Layer 4 of a small transformer language model trained on English Wikipedia (14 layers, counted from 0, width 128).
A neuron adds its activation times its output weights to the MLP's output. To switch it off is to set its activation to zero at one token and run the rest of the model.

Output weights of the MLP neurons that the questions are about. A number n stands for n times 0.011.
n11: 14 -22 -21 -5 5 10 17 21 23 37 -10 -22 12 39 -20 -34 -22 4 -2 -5 -28 -29 15 2 2 -13 16 29 -2 12 -1 -3 -15 -17 10 -19 -39 0 12 -20 -11 23 20 22 4 -9 3 2 18 -26 4 -26 26 -24 -14 -17 -8 -29 21 -20 10 -5 33 -19 -5 -11 -10 -7 -21 14 27 -7 2 10 7 -28 2 -6 -6 -32 15 36 12 -7 -12 13 11 19 10 -31 16 -4 -1 31 -16 3 -3 -7 30 -1 20 -11 9 10 -2 22 -7 -19 10 7 -3 -11 5 10 -24 0 -1 1 35 -4 -24 2 27 5 15 -6 -9 2
n17: -22 -23 18 -27 -42 12 -10 14 -17 2 -10 44 20 -24 -20 16 -21 0 34 8 -35 -2 -18 7 -2 -25 -10 -8 57 -22 -12 0 -1 6 -22 22 84 27 15 10 2 17 5 -18 9 -6 2 38 4 1 9 27 8 -6 -55 -6 -25 -26 10 10 16 -12 18 2 -7 25 -12 21 15 -7 4 -3 25 -17 -2 25 14 8 -7 -17 -22 -33 -9 -47 3 -5 38 -43 34 33 -16 4 18 -30 -5 2 -13 -1 8 22 -9 -30 31 -13 -1 16 -5 4 19 9 -31 -46 -7 12 -4 -17 6 13 -1 -10 18 17 26 -7 -15 18 -19 -18
n19: -15 31 -3 16 -8 13 9 12 -2 6 -12 -8 -29 2 5 -2 6 20 9 -1 -8 36 -27 -5 21 2 -6 8 -12 4 -2 18 55 -5 16 8 -4 8 25 -8 42 -25 9 2 -9 -32 -2 1 -19 -3 1 5 -14 -8 -8 -55 10 -12 -6 -39 2 10 -1 13 -17 24 -31 -24 -20 -20 6 -9 -16 24 0 -2 33 13 12 -29 4 -10 6 -56 13 -39 22 -15 5 -20 5 1 -9 52 7 -23 -6 6 3 27 14 -29 18 -11 5 8 4 -19 17 37 -7 5 3 4 13 3 27 15 -15 -3 -6 -32 -12 12 -20 13 0 -3
n22: 9 -28 2 3 -14 42 -1 -20 2 15 -15 30 -41 -9 23 10 10 0 -16 21 11 14 10 -19 20 -22 -39 15 20 -2 19 0 2 18 -26 -17 9 -6 12 0 11 2 1 -14 -2 -12 -20 -23 10 15 -2 -23 1 2 6 -6 -8 -35 -24 -14 -6 0 39 16 7 -7 13 -2 11 -1 11 -1 -5 -14 -22 -14 8 17 -16 20 2 -6 27 24 -23 -27 27 -16 16 3 18 -17 -21 -16 -18 -2 22 25 -5 17 9 3 22 -6 -11 3 -25 -8 1 8 23 -2 26 19 -47 -2 21 9 9 7 -7 19 -22 -14 -24 -5 -1 -2
n23: -26 14 4 12 27 11 28 32 6 -23 -32 8 6 -3 12 14 22 -31 35 -11 -2 -15 -9 -33 7 -15 -15 -3 29 8 -9 -9 22 -19 20 -3 -11 35 32 7 11 5 -25 14 16 2 9 7 -1 40 -6 -2 -1 -1 8 14 -13 -5 26 -8 -38 -8 -12 -2 -8 -27 10 -12 -8 25 4 -40 19 -9 -20 -23 -5 -11 3 15 24 -22 -23 -2 -30 1 -18 -14 7 -8 3 9 8 -18 -1 -37 -5 -29 8 -19 -6 6 43 -29 -17 3 -13 1 2 -15 -27 -8 13 18 32 18 16 2 -10 23 -17 5 6 19 13 -30 24 15
n30: -1 -2 -6 -1 15 15 28 -25 20 -29 22 30 14 -22 5 11 -13 6 13 9 20 -8 -9 13 19 13 5 -6 -22 -45 17 -2 25 -12 -3 22 12 -25 -22 -20 23 -2 -1 5 11 23 -22 16 -17 -13 6 35 -8 -8 18 -15 -27 29 8 -17 -1 0 -33 -10 16 -7 -51 -9 -18 -14 -26 -12 -2 -17 15 15 -22 10 -3 -4 -40 -33 -15 17 5 -10 30 -21 -24 -13 9 34 13 -5 38 15 -20 -21 -16 20 43 29 -13 5 41 -1 -7 -5 19 -12 -24 20 -17 -16 19 -25 22 16 5 3 -9 2 -8 5 37 5 -9 -19
n44: -8 19 14 -13 -10 23 -16 31 10 33 21 26 23 25 -3 -10 8 -11 1 -38 -28 13 -43 3 -17 3 25 0 -16 22 12 4 3 10 -14 11 1 -3 15 10 15 -18 -6 18 -4 2 -32 14 -1 -9 -45 5 -6 -5 1 16 -31 6 -11 -14 -39 22 -39 23 11 2 -6 26 4 30 10 26 -2 10 -2 -1 11 -17 6 6 2 -3 30 -5 12 -31 -24 32 -20 8 -15 -20 -9 -19 24 24 -21 -9 16 -19 -3 7 6 -19 -2 -5 12 -12 1 4 -8 -6 2 -22 18 4 11 20 3 -26 -9 -6 -27 -33 31 8 -23 7
n50: -5 6 0 12 16 27 -4 -3 -12 -4 4 14 8 15 39 10 11 -12 11 -5 8 -8 37 -9 24 -32 22 15 11 -32 -14 -10 -15 -6 -8 -3 25 0 1 40 -7 -7 -22 -3 -2 -4 -2 21 -35 -16 29 22 8 -8 -30 -28 -27 -21 0 21 -8 -13 4 -5 -8 15 -25 -5 -8 -29 43 -23 -36 7 -25 13 9 11 21 1 9 -29 15 -19 -22 3 17 -3 -12 -7 9 -18 24 17 15 -40 21 26 11 -27 9 -18 0 30 -22 -27 15 10 -3 2 21 12 -32 -12 -5 8 22 -3 -50 4 -16 16 13 30 8 -26 -9 35
n57: -3 11 -8 18 -7 15 2 -9 10 -14 -1 -24 -6 -8 11 11 29 25 -16 -20 0 -1 -24 38 -30 17 14 19 1 -7 5 11 13 -11 11 -20 23 -4 16 -8 -11 3 -9 8 -2 15 10 7 -21 -24 -12 -6 33 -21 -2 22 24 -20 2 -17 -3 -12 8 2 4 0 -25 21 -11 -5 -10 23 2 -16 17 -30 -7 -7 -19 -16 -38 -8 -2 -12 -28 27 -1 -4 1 -19 15 -26 -9 3 -7 26 -2 13 -12 -27 26 -20 -10 -28 7 0 0 -14 1 14 -9 -14 0 -11 -13 23 29 15 3 23 6 20 26 41 -10 29 10 8
n103: 3 24 2 -2 -27 -10 14 14 11 2 0 18 -27 19 -9 18 -15 -35 15 -20 -33 -11 19 5 27 -3 22 -33 4 2 -1 -28 21 -42 -26 9 -36 -10 28 10 47 -35 19 -5 -12 -25 5 4 3 1 -6 5 28 -5 -5 -14 -17 3 9 11 -6 -23 16 -24 12 -28 11 9 -30 2 25 -19 -28 23 2 3 -32 32 -27 2 -9 -18 11 27 20 -1 12 27 1 -8 -11 5 3 -25 -18 17 -15 -5 27 -3 17 21 -4 -23 -9 -6 10 20 -13 28 20 -16 2 3 9 -30 -4 3 -4 15 9 19 -4 -18 10 1 42 23
n123: -2 -10 -5 13 -6 -7 0 5 2 10 14 17 -10 5 7 6 18 19 -36 -19 2 -11 26 -19 -16 -21 -9 -18 8 -21 14 4 -8 12 18 -1 24 -28 -6 9 6 -15 -5 25 17 27 -17 -15 11 7 -5 -17 8 -15 -16 2 -10 37 17 5 -34 -29 19 -35 -13 -45 -11 15 -8 22 17 7 0 -16 20 21 -20 -30 0 -29 11 35 34 15 -8 14 3 9 12 30 10 1 -10 5 32 7 2 -28 -17 7 7 18 20 7 16 2 -6 7 -15 -25 -16 -16 -16 -1 -1 -32 26 -1 2 -23 30 9 10 -6 -11 18 -17 -21
n171: 10 -6 4 -40 20 -47 22 -8 -13 29 7 5 5 14 5 8 29 22 -18 9 -44 23 10 -15 15 23 13 1 -18 8 -3 8 13 8 30 4 -11 -10 12 3 19 -15 -19 14 -4 11 -7 11 -37 16 18 -21 -6 -12 -7 4 6 -2 -4 -39 3 -4 -25 -19 -17 8 -18 32 12 -41 5 25 13 21 3 19 -31 24 18 26 -2 -6 -16 -39 12 -15 -33 1 46 4 5 -15 -8 12 -9 -7 17 12 -21 -14 5 23 -15 15 24 8 25 7 -2 -22 -23 2 -1 -11 -13 -3 11 4 -12 -10 37 29 -7 -6 -40 -4 -9 -35
n172: 6 -33 -21 -16 33 13 -1 -6 6 -1 15 5 -27 10 10 2 -7 14 1 7 5 5 16 19 -10 53 -8 -8 -9 -2 8 17 9 1 9 -38 -3 -7 -10 -34 -2 -3 -2 5 -21 -20 -4 -21 -6 2 -10 20 8 -17 13 7 -21 32 -2 10 -2 6 24 -5 -6 -10 13 16 -27 12 14 -26 -6 -2 11 -7 -11 -5 -13 -8 -23 7 13 35 -1 -12 -19 12 -28 -31 -6 -6 23 -34 -7 8 3 7 -6 21 2 49 9 3 -22 12 6 1 -12 29 -4 22 -24 -13 34 4 -8 0 29 -7 0 -32 29 -28 1 -19 -5 14
n223: -18 2 23 -20 -25 -24 3 -10 21 20 -2 -16 -36 -11 -4 25 5 34 8 -6 -21 30 27 -5 5 25 44 36 -3 -20 31 -36 -10 22 12 9 -97 18 1 -21 -18 30 -22 26 10 -1 3 -32 8 12 -14 -37 -4 2 -12 10 4 -20 50 3 35 8 16 -14 3 10 29 -1 3 -3 -58 13 49 -14 -15 9 14 -19 -6 21 14 12 -11 40 -62 -60 56 41 8 10 -2 -25 -27 5 25 -1 -11 -46 4 3 -4 -9 -29 -16 -1 19 -7 3 -3 -8 33 -37 3 24 -19 -23 39 5 -8 -5 2 20 -17 -1 -41 21 10 -15
n235: -37 16 6 11 -29 41 -9 -7 -19 -47 -14 -3 -1 -4 30 11 -14 3 36 12 -26 4 -8 10 1 24 2 -5 37 -5 -24 7 7 23 14 28 -24 6 -5 15 37 -17 7 -2 -20 19 5 15 -2 2 21 0 -38 6 8 -1 12 -12 29 16 -22 5 11 -6 -14 16 -9 -12 -11 11 9 -6 -5 -19 7 -3 10 38 -49 19 -12 4 -10 26 20 -13 35 -21 10 6 -2 16 -8 -7 14 -36 19 4 -36 -23 4 -4 16 -13 8 29 -24 -2 45 -23 -2 -16 4 34 -18 6 -19 -30 18 -47 -25 -11 -22 -6 -11 -7 20 -7
n247: 26 4 16 24 16 -11 6 0 -20 -3 -13 20 -23 8 -18 -12 -39 1 -3 24 31 -10 10 -12 20 -1 20 19 41 -6 1 -18 -8 -3 -24 -18 -3 -3 5 -12 7 3 3 -11 15 -1 7 3 -3 31 24 -29 23 22 -21 4 -13 34 23 19 7 -9 -26 17 -36 -12 12 27 7 -14 14 -27 -12 12 14 -8 12 -23 5 6 -21 9 -9 11 -29 4 15 0 -6 -2 -4 8 -16 -5 1 -19 -15 -24 -21 -11 22 -23 -22 10 -22 -8 -20 -12 8 -9 -9 42 18 24 -13 -4 -7 -12 -5 26 9 -14 -6 -3 -21 50 -9 -6

Each question names a token from some text and the token that comes next. It shows the activations a of the neurons there, in the order above. A number n stands for n times 0.11.

Then comes g, the gradient of the next token's log-probability with respect to the MLP's output, scaled to length 1. A neuron's effect is roughly proportional to its activation times (output weights . g). A number n stands for n times 0.0037.

" from", then " football"
a: -1 1 -1 -4 1 -4 3 -1 -1 0 -1 1 -3 -3 0 -4
g: -38 -23 24 -23 -12 16 -6 6 26 66 -15 26 5 4 7 0 -26 6 17 -74 12 -33 5 30 15 -34 -10 15 1 -5 5 -35 -17 15 -11 -28 -6 15 7 40 34 17 17 -29 18 -14 13 1 -17 15 -5 4 -3 -61 -29 -11 -43 9 0 30 -11 -53 -23 19 -1 -36 -4 -15 8 -6 6 27 4 42 31 -7 4 -4 8 2 23 24 -7 2 12 -18 -21 15 34 7 -6 53 9 22 28 23 -23 -3 65 5 47 -1 -22 30 -7 9 -5 19 0 -9 -50 6 8 25 -30 -1 -20 -27 -14 -30 19 -14 -31 -39 5 -30 -10 21
Which neuron, switched off, raises the next token's probability most? n247

" while", then " C"
a: -3 0 -3 -5 0 3 -36 1 -2 1 3 -3 -7 -3 1 0
g: -3 28 -10 -18 -2 7 -8 2 -15 -24 -12 -12 -15 -35 5 47 -13 -2 2 23 -9 -13 -40 -10 28 18 -13 20 -10 -4 -7 0 -2 10 5 57 -3 -7 -12 -66 4 46 4 -1 -1 -2 -8 -23 -21 45 0 -3 28 19 19 8 -6 -7 -1 -29 7 18 14 19 -35 13 -7 0 -3 -25 -28 -3 33 -41 2 28 -11 -4 -30 -3 -14 -10 35 -14 -43 -3 -6 33 6 11 14 23 16 12 -10 64 -10 -42 41 27 39 6 -3 -1 -1 -41 7 -17 -6 -23 -60 21 -10 -53 -30 12 -9 5 32 36 -11 11 5 -25 -45 55 46 33
Switching off which neuron hurts the next token most? n44

"e", then " Pl"
a: 2 -1 -1 1 0 -1 -3 -2 0 -5 12 0 -13 0 1 0
g: -24 23 -26 -54 -49 -11 9 5 20 -36 32 -15 -26 -6 -18 -52 20 -6 -34 21 0 10 24 -17 -15 -6 -41 33 -25 3 14 7 2 -3 -11 56 5 -12 -35 57 11 -17 -25 -27 11 7 18 13 -1 11 -24 17 38 35 14 6 -35 14 -1 -11 -22 9 38 -31 9 -16 -5 -33 7 19 -12 13 15 -14 25 50 -18 18 -7 -2 33 -21 -5 7 -5 8 -1 28 8 10 -10 -28 42 -11 -9 47 -19 -51 28 33 -28 -15 -10 -21 25 1 49 -21 -1 -13 -32 19 -12 -35 19 17 -13 -8 -17 38 10 31 26 -31 2 -4 34 -11
Switching off which neuron hurts the next token most? n123

" of", then " c"
a: 0 -3 -2 -2 -5 0 2 -1 0 1 1 -2 0 0 -1 -5
g: 43 9 -5 -10 -24 23 0 -32 24 51 28 9 -23 22 -8 6 -13 0 34 -57 16 -27 20 27 -10 -43 14 22 29 -29 24 -21 12 49 39 -25 1 -13 7 4 -23 -2 4 15 -25 9 1 -2 -6 3 2 15 11 -7 -4 -18 7 -20 -20 21 -9 -13 -2 -73 -29 11 -21 -17 -7 -15 9 32 -1 -15 12 27 -1 2 3 -8 -2 24 -38 -6 13 -22 -30 19 19 2 -12 -1 -30 31 26 -21 0 33 -32 -8 4 -6 -17 32 -24 -7 43 26 15 -31 -34 29 -13 37 -34 40 -41 -3 42 4 5 -28 42 -37 -5 -4 -54 37
Switching off which neuron hurts the next token most? n23

" both", then " lost"
a: 1 -1 2 -1 -2 15 10 2 -2 1 1 1 0 2 -5 1
g: 3 34 0 -26 40 16 -7 -29 -45 -2 6 8 8 -1 11 -1 -20 35 -31 59 22 -15 10 6 17 -6 -46 9 23 -26 28 15 18 15 29 17 6 -2 -14 -20 24 8 -14 -24 -32 -12 -4 7 1 -38 31 18 41 -18 -31 16 14 -12 8 -6 -19 -24 20 18 45 34 -15 3 -20 9 -51 42 -6 52 -9 -29 3 5 13 12 -12 6 -28 -12 -14 -24 -36 -34 -22 17 10 0 -7 29 -14 54 -3 -16 -30 15 -46 7 22 -45 -67 28 -11 1 19 -43 4 8 -24 -8 43 4 18 -26 -22 15 -6 10 34 13 8 -15 13 -14
Switching off which neuron hurts the next token most? n30

" and", then " John"
a: 0 -1 -1 1 -3 1 5 1 -2 2 -1 -3 0 -5 2 -1
g: -14 10 19 -31 -3 1 -2 -22 5 -29 27 6 0 40 -1 5 25 -19 -22 -22 4 41 19 -20 -16 -32 -8 -9 -12 16 41 30 56 7 -46 -12 -5 50 -41 27 42 12 -13 -23 -30 -27 21 -13 3 35 42 8 15 40 9 26 21 10 6 32 14 35 27 25 8 -24 48 -26 14 12 -24 2 13 5 -18 -5 -21 0 5 5 35 24 -43 4 -6 -19 -34 29 4 32 -39 -16 -13 -39 4 -3 -19 -36 7 -11 10 8 19 -33 -38 14 -17 15 -19 9 4 18 6 -20 -26 -24 14 16 -36 -40 9 -1 -22 -28 29 -39 -46 -17
Which neuron, switched off, raises the next token's probability most? n223

" teams", then " are"
a: 1 0 -3 -7 -2 36 0 -3 -5 1 -3 -8 0 -2 -1 1
g: 29 -32 -4 -15 -6 -1 15 16 -16 -54 -17 0 -12 -5 15 7 4 -5 10 -39 25 13 14 11 18 20 -12 13 -38 0 -84 1 38 -7 19 3 2 0 7 -8 20 -12 1 16 75 10 -14 -2 -13 1 2 25 -8 18 -5 24 -9 2 30 33 4 23 9 -23 -38 59 -16 1 2 14 16 -5 19 -44 -20 20 -20 11 20 -19 -53 -7 13 19 -37 -19 -10 20 33 -18 2 -12 1 -20 12 5 12 -34 -44 -4 35 6 -24 24 33 -30 39 -34 8 1 12 21 -48 -27 -16 -2 -8 15 6 -28 -16 55 9 -5 -15 27 -51 22
Switching off which neuron hurts the next token most? n30

".", then "C"
a: 53 -1 0 0 -2 -1 1 1 0 -4 3 0 -1 4 0 0
g: 18 14 -8 44 -35 -8 28 -33 10 6 11 -14 28 -22 14 47 -7 9 20 -35 -73 -13 -5 4 3 -13 -18 13 -4 19 11 -22 -12 6 -8 -3 1 0 -1 73 -59 -2 41 -26 -21 28 -2 -1 12 10 -21 -44 23 30 27 -14 0 -30 26 -19 12 -47 -25 7 -6 -5 -5 -37 -8 -6 7 -44 53 -12 -32 -5 29 10 29 -38 -4 -16 -31 3 18 10 35 -36 -5 26 11 -7 -4 22 22 29 12 -21 -17 43 2 0 5 22 -7 -5 0 22 3 -17 4 22 -20 24 -54 -28 -13 22 6 -11 -7 14 5 56 14 -12 1 -17
Switching off which neuron hurts the next token most? n11

" and", then " year"
a: 0 -1 5 3 2 1 3 0 0 0 -4 1 1 -4 3 -2
g: 22 -17 -33 -39 21 -3 18 27 22 -29 0 -18 24 23 -2 34 -44 -17 17 -29 1 1 5 -19 35 -9 -5 5 -54 -49 11 6 -63 19 13 -32 -4 41 -14 23 -21 -4 3 -23 17 -5 -4 -41 26 44 10 45 18 -34 -32 -16 11 -32 30 -32 2 -25 2 -38 63 -50 -16 14 7 -28 -13 -2 -8 34 21 -31 -31 1 -4 -17 -1 9 -9 11 24 30 -3 -35 -14 1 -14 -6 -20 -19 18 50 22 11 22 12 -15 2 27 -37 -5 -11 2 43 -20 -1 26 23 -6 14 20 -4 20 7 3 18 15 -5 4 21 40 -7 -12 17
Which neuron, switched off, raises the next token's probability most? n19

" a", then " sc"
a: 2 -3 -2 0 0 0 2 24 -1 0 -2 -5 1 0 -1 3
g: -8 -7 -13 -20 -29 -8 21 19 -3 14 6 14 -13 19 -12 14 2 5 -2 51 53 -11 -4 5 -21 -33 -1 10 -10 59 -9 -45 17 14 9 11 2 4 24 4 31 -4 -29 -25 14 53 13 9 -25 0 -5 -2 22 41 14 16 -31 38 -30 3 -9 -18 0 16 -24 30 -25 -7 9 -1 1 -7 -55 -27 16 13 -15 -5 2 -36 -2 -24 -2 8 -13 -18 -29 -17 -10 -27 -8 12 22 -2 11 -8 7 -14 2 -17 -10 -5 -25 10 -17 -3 -27 7 0 16 -34 -3 54 94 10 13 -39 1 -12 2 17 -16 -3 93 -25 16 -38 -32
Switching off which neuron hurts the next token most? n247

"ience", then " exper"
a: 4 -5 -1 -2 -2 18 0 2 27 6 -1 -2 0 -2 -1 -1
g: 26 -10 15 19 28 -16 17 22 5 0 -11 16 -25 -22 -11 7 -17 12 20 -30 -19 -14 1 -7 -29 24 44 -24 -58 11 60 26 20 -3 16 -14 6 -27 -33 -1 52 4 -16 -13 11 9 38 35 18 -26 -3 3 -6 -7 22 -26 -17 5 5 16 -4 13 25 15 16 44 -2 -23 1 -10 -30 -24 -44 57 2 7 -12 -7 32 10 38 -1 -11 -1 9 2 -10 -4 -13 -23 -8 -14 -1 -3 26 -53 -5 24 -17 4 -22 10 -17 36 -27 -21 -47 17 -10 62 -12 -32 35 -40 -31 18 23 -30 31 -31 14 -6 20 8 25 -40 -48 -15
Which neuron, switched off, raises the next token's probability most? n57

" N", then "ath"
a: 2 0 -2 0 14 -5 0 1 0 0 -6 -35 7 1 -2 0
g: -19 15 -30 37 29 -5 -7 24 -14 9 -4 10 -42 7 -2 -14 9 5 32 3 46 -17 35 3 -32 -10 70 -24 -12 -9 14 38 -10 13 38 6 -4 -46 -24 1 -8 8 12 9 -11 -17 -15 -21 -12 -23 -28 -3 4 4 -21 0 -13 13 1 28 -2 27 7 -20 -84 2 24 6 16 28 -19 -35 11 74 21 -7 18 -11 -43 37 0 37 -8 -5 -7 18 -5 -60 7 -7 -17 7 -2 45 -20 11 -16 -16 25 11 -16 -6 17 -1 8 -47 -21 -5 -14 -3 1 3 22 13 7 -44 -19 2 -23 60 -16 16 -3 39 -15 -13 -15 -2
Switching off which neuron hurts the next token most? n171

" S", then "ny"
a: 6 2 1 2 17 -1 -3 -1 1 -1 -2 -1 1 0 -1 -1
g: 6 -61 16 -26 -18 10 44 29 38 1 -6 -1 -35 27 35 -9 3 -1 29 -9 -16 -24 -5 6 -18 -5 6 -34 27 -11 -7 0 -10 -8 52 -3 2 31 -4 5 10 28 -32 -5 56 11 11 15 -19 0 24 -21 2 28 -30 42 1 12 -4 -20 -3 24 -19 -36 -9 -21 24 -53 -24 -6 -42 -14 14 -15 -5 -6 -11 1 17 38 14 -53 2 -2 -2 -5 11 -22 10 -40 -28 44 12 17 -16 37 -2 45 -39 22 -48 -5 -3 50 1 -2 18 -22 17 -16 33 -10 24 25 29 -30 25 24 -14 6 -23 -35 -34 -1 -33 -11 16 -3
Switching off which neuron hurts the next token most? n23

"ima", then ")."
a: 1 0 1 0 -7 29 1 -3 -1 0 -3 0 -10 0 3 0
g: 7 18 -35 -36 -3 19 -4 15 14 -4 -27 -6 -1 -30 2 38 -30 -9 -23 -7 -35 24 6 11 -7 -2 8 -2 8 -12 70 22 45 44 -14 -42 4 -20 27 22 21 -10 -20 18 20 -8 -9 -26 7 -10 10 16 -7 22 5 -10 14 41 3 -19 22 27 47 30 6 -5 8 -39 13 -4 -50 -45 28 -65 11 17 8 14 -64 0 -40 -1 41 6 -42 13 7 16 -9 5 -1 -6 -2 8 -2 73 -8 0 -80 -10 -3 -27 5 9 32 10 -28 16 -5 0 16 -14 0 5 -7 5 2 23 -17 -18 -8 -11 2 -17 -3 2 3 -10
Switching off which neuron hurts the next token most? n30

" end", then "."
a: 0 2 0 1 -1 0 40 0 4 4 -1 6 21 -3 -1 -2
g: -14 -11 9 31 12 28 13 9 -43 42 -51 1 -9 -42 14 2 -41 18 12 17 68 14 14 36 -24 10 26 -2 -12 43 -8 -46 19 13 12 22 -4 -19 11 -48 -54 -27 -6 -13 2 -4 47 -14 -21 1 -12 -8 36 -20 25 0 -5 15 -1 -4 35 -19 -34 -52 -32 8 -24 -11 0 10 13 -42 15 -30 31 40 -10 11 -7 -11 -22 -41 14 19 22 16 -27 9 -19 36 14 -11 -28 2 1 29 24 -2 8 18 -28 -24 16 -23 21 23 -8 4 40 -6 -19 5 -21 1 -21 29 -23 1 1 -26 -3 -39 15 10 41 15 11 -12
Switching off which neuron hurts the next token most? n172

"0", then " through"
a: -2 5 0 6 -1 -2 1 -2 18 -2 0 1 2 2 -2 1
g: 24 -9 -41 -17 -24 -12 -22 -5 -8 2 16 13 -37 -5 -18 -6 53 18 -53 -33 11 22 -24 -4 -6 -27 1 48 45 6 -13 3 19 9 5 -21 -1 48 17 49 -69 8 10 18 -19 -6 5 3 -4 -8 -33 23 -25 21 -7 22 37 21 10 -16 18 -2 -17 -14 3 10 19 16 13 15 -3 -31 -24 -17 -6 26 4 -33 -54 -4 33 -22 7 44 16 0 -5 -5 -12 -25 8 -38 -24 -23 -10 52 24 35 7 -3 0 -13 17 -12 9 21 -1 6 -6 32 12 14 12 -35 9 -10 1 12 -31 -34 12 -6 -64 25 -42 33 40 11
Switching off which neuron hurts the next token most? n57

" ext", then "ra"
a: 1 0 41 0 -2 0 53 0 2 0 -2 0 -4 -2 1 0
g: 6 43 7 11 -15 8 16 41 6 36 -7 -13 -15 -74 0 10 30 33 -13 -25 -15 1 49 -25 -2 -7 -11 -16 12 29 33 12 -12 18 8 -5 -1 37 -3 -21 -32 -26 30 -51 -64 -21 16 -6 1 -5 -1 -3 4 -7 -6 3 -1 -31 -12 -48 -11 -2 -6 -41 32 29 -2 -44 0 27 -1 28 17 -4 13 -10 -8 31 12 -24 10 45 24 -38 6 -4 2 11 1 9 24 -42 -5 20 -28 14 -7 -22 -20 7 -5 -30 6 1 15 -3 -6 12 6 35 -2 -11 31 20 -26 15 -43 -20 16 -49 -33 -17 -2 35 25 36 60 -12
Switching off which neuron hurts the next token most? n19

"as", then " and"
a: -4 -93 -4 0 1 23 -1 0 -2 2 -1 -1 -3 -2 4 1
g: -20 -19 -1 -18 -13 -26 -36 18 13 54 25 -11 -37 19 -6 33 -21 18 -7 30 16 30 -24 21 3 16 -1 -29 18 30 3 15 -12 38 -15 -18 6 -24 14 30 -46 15 34 37 -19 -15 -8 7 30 12 -2 -27 -43 -9 25 -32 6 25 -21 -25 20 -12 -20 -6 30 1 31 33 -42 16 -27 66 -26 -39 -11 -11 -25 -23 -6 -42 -23 -33 10 8 20 31 3 13 -36 20 5 -30 1 -25 50 36 -8 -15 17 -18 -56 11 22 42 -35 25 28 0 5 0 -21 -3 15 5 10 10 -21 -3 16 -3 -19 7 4 -22 -28 -15 18 15
Switching off which neuron hurts the next token most? n17

" He", then "ather"
a: 2 -5 3 3 0 0 -7 0 0 -8 -2 0 -11 -2 -1 0
g: 7 -18 4 23 29 -5 12 48 -11 21 -13 4 0 -3 3 10 13 -27 21 14 -27 6 31 4 -25 -15 19 -13 -16 2 -7 -4 -19 -4 2 2 2 -2 -12 36 -28 -11 -69 8 0 58 -3 -35 -7 28 47 27 -2 5 -8 32 -8 3 1 -56 14 -68 7 -3 -27 5 10 -19 -42 5 -21 3 45 2 3 -24 33 14 -3 -12 1 15 26 -25 -50 2 14 3 14 32 9 -4 12 -4 -27 -4 -8 14 14 -2 6 -7 4 31 26 -5 80 -7 18 31 -39 3 -15 12 -60 -6 -37 -33 -57 14 13 4 -8 -10 -9 -25 14 36
Switching off which neuron hurts the next token most? n172

" The", then " modern"
a: 0 -2 0 0 0 1 3 38 2 -2 1 -2 2 -5 5 1
g: -25 -22 15 -53 -46 -4 -5 25 -26 -18 10 3 -11 43 8 -5 -17 6 -13 10 -39 3 2 5 11 4 6 -26 45 -2 28 -24 8 33 41 -31 4 63 79 -2 35 2 -41 20 19 58 1 33 -29 22 0 5 -14 11 -19 14 -26 5 -13 42 20 -18 30 14 6 -24 9 19 1 -3 4 -25 -7 -29 0 -18 35 -19 4 -12 -2 -14 7 -20 -35 -8 -5 1 3 9 -1 32 -13 17 8 20 5 13 10 -26 -7 -56 12 -19 11 -8 -39 -47 -8 30 4 -6 -31 -26 39 -40 27 -7 19 43 -12 -11 10 -25 -6 -12 -16 -12
Switching off which neuron hurts the next token most? n50

",", then " before"
a: 0 0 0 -2 1 1 13 -4 1 0 4 8 -1 -3 0 -1
g: 37 -2 29 -28 22 31 -18 1 14 21 30 -3 20 -26 16 -35 8 -17 18 -40 37 1 -9 27 -7 30 38 19 -22 0 61 4 -17 -2 -34 -13 -3 28 -26 11 -1 -26 23 -11 10 2 -25 4 -17 -45 -4 15 -17 -40 15 -29 -14 -17 6 13 -38 48 -13 27 10 44 64 24 -3 15 -19 -3 -13 -7 1 -2 7 -2 26 14 -31 -4 -15 17 -10 -12 6 -43 13 -29 -14 -39 -11 -26 -22 17 -22 16 4 18 -8 -2 -29 -20 -10 26 -39 21 -19 71 9 -3 15 -19 -15 -3 6 -3 -51 -58 13 33 25 -5 -12 -2 7 27
Switching off which neuron hurts the next token most? n44

" model", then " of"
a: 2 -9 2 3 1 2 9 -1 4 27 1 12 4 -1 0 0
g: 22 23 5 20 -39 -4 13 -42 13 -4 -16 26 18 -18 -8 -6 19 -23 9 -10 -34 -16 5 21 16 20 8 22 -13 -53 -78 -13 26 -20 -29 -30 1 52 29 6 -5 39 25 34 31 -20 -30 -8 -6 -20 -9 7 -11 19 -3 -3 3 -37 -20 -28 16 34 9 26 21 -9 13 -21 4 -14 -24 29 -1 24 2 -7 -2 6 -2 12 12 61 -19 34 -57 -30 10 -5 -2 -22 -3 5 24 27 -20 -11 22 -22 2 -31 -11 -14 -3 18 5 -11 -20 -60 -39 37 28 -20 28 3 21 -4 0 39 24 41 -14 24 -18 12 -17 18 -40 7
Which neuron, switched off, raises the next token's probability most? n171

"ural", then " network"
a: 6 -13 2 0 1 2 2 -3 1 1 2 -3 20 -2 2 2
g: 16 -12 -31 41 7 -5 -14 9 25 41 5 -6 23 -50 4 3 19 -15 10 -23 7 -29 -56 4 -4 -42 -8 17 -51 10 -1 17 20 -8 -4 4 -4 -15 24 -38 5 -23 -16 16 25 -16 31 -8 -1 6 -12 -2 27 35 -1 0 -3 32 6 -20 -14 16 0 15 37 61 -13 31 -9 -16 -19 -52 -45 40 -7 -1 -10 6 11 20 -46 -37 7 -8 18 -36 5 22 33 30 1 -10 17 -27 4 0 2 -19 -5 -42 26 32 12 13 3 -23 -40 -8 17 -4 47 -8 -43 12 3 16 -35 0 13 -27 2 7 -33 78 3 -13 15 6
Which neuron, switched off, raises the next token's probability most? n172

" Adam", then "s"
a: 4 0 0 -3 -2 35 3 7 0 8 -2 4 5 -2 -72 -1
g: 6 -7 4 41 19 19 3 22 -11 -17 -12 17 -8 -32 -9 19 -1 5 10 1 -90 -10 -11 0 -9 1 3 43 -48 -53 12 71 -12 -7 7 34 10 12 -17 24 6 7 -3 4 -10 -45 12 13 70 21 43 -5 10 2 -7 -11 43 24 12 -5 11 -28 -24 24 41 12 12 -9 -30 -3 23 -29 -9 4 -27 -26 29 -32 3 0 -15 -36 3 1 32 2 3 -5 4 -4 4 23 3 -27 -15 9 -27 -23 -11 9 8 -6 -22 11 -43 -14 -13 -9 -39 24 25 35 15 1 -15 0 43 6 -18 26 -8 -9 -13 7 -7 23 -71 -19
Switching off which neuron hurts the next token most? n235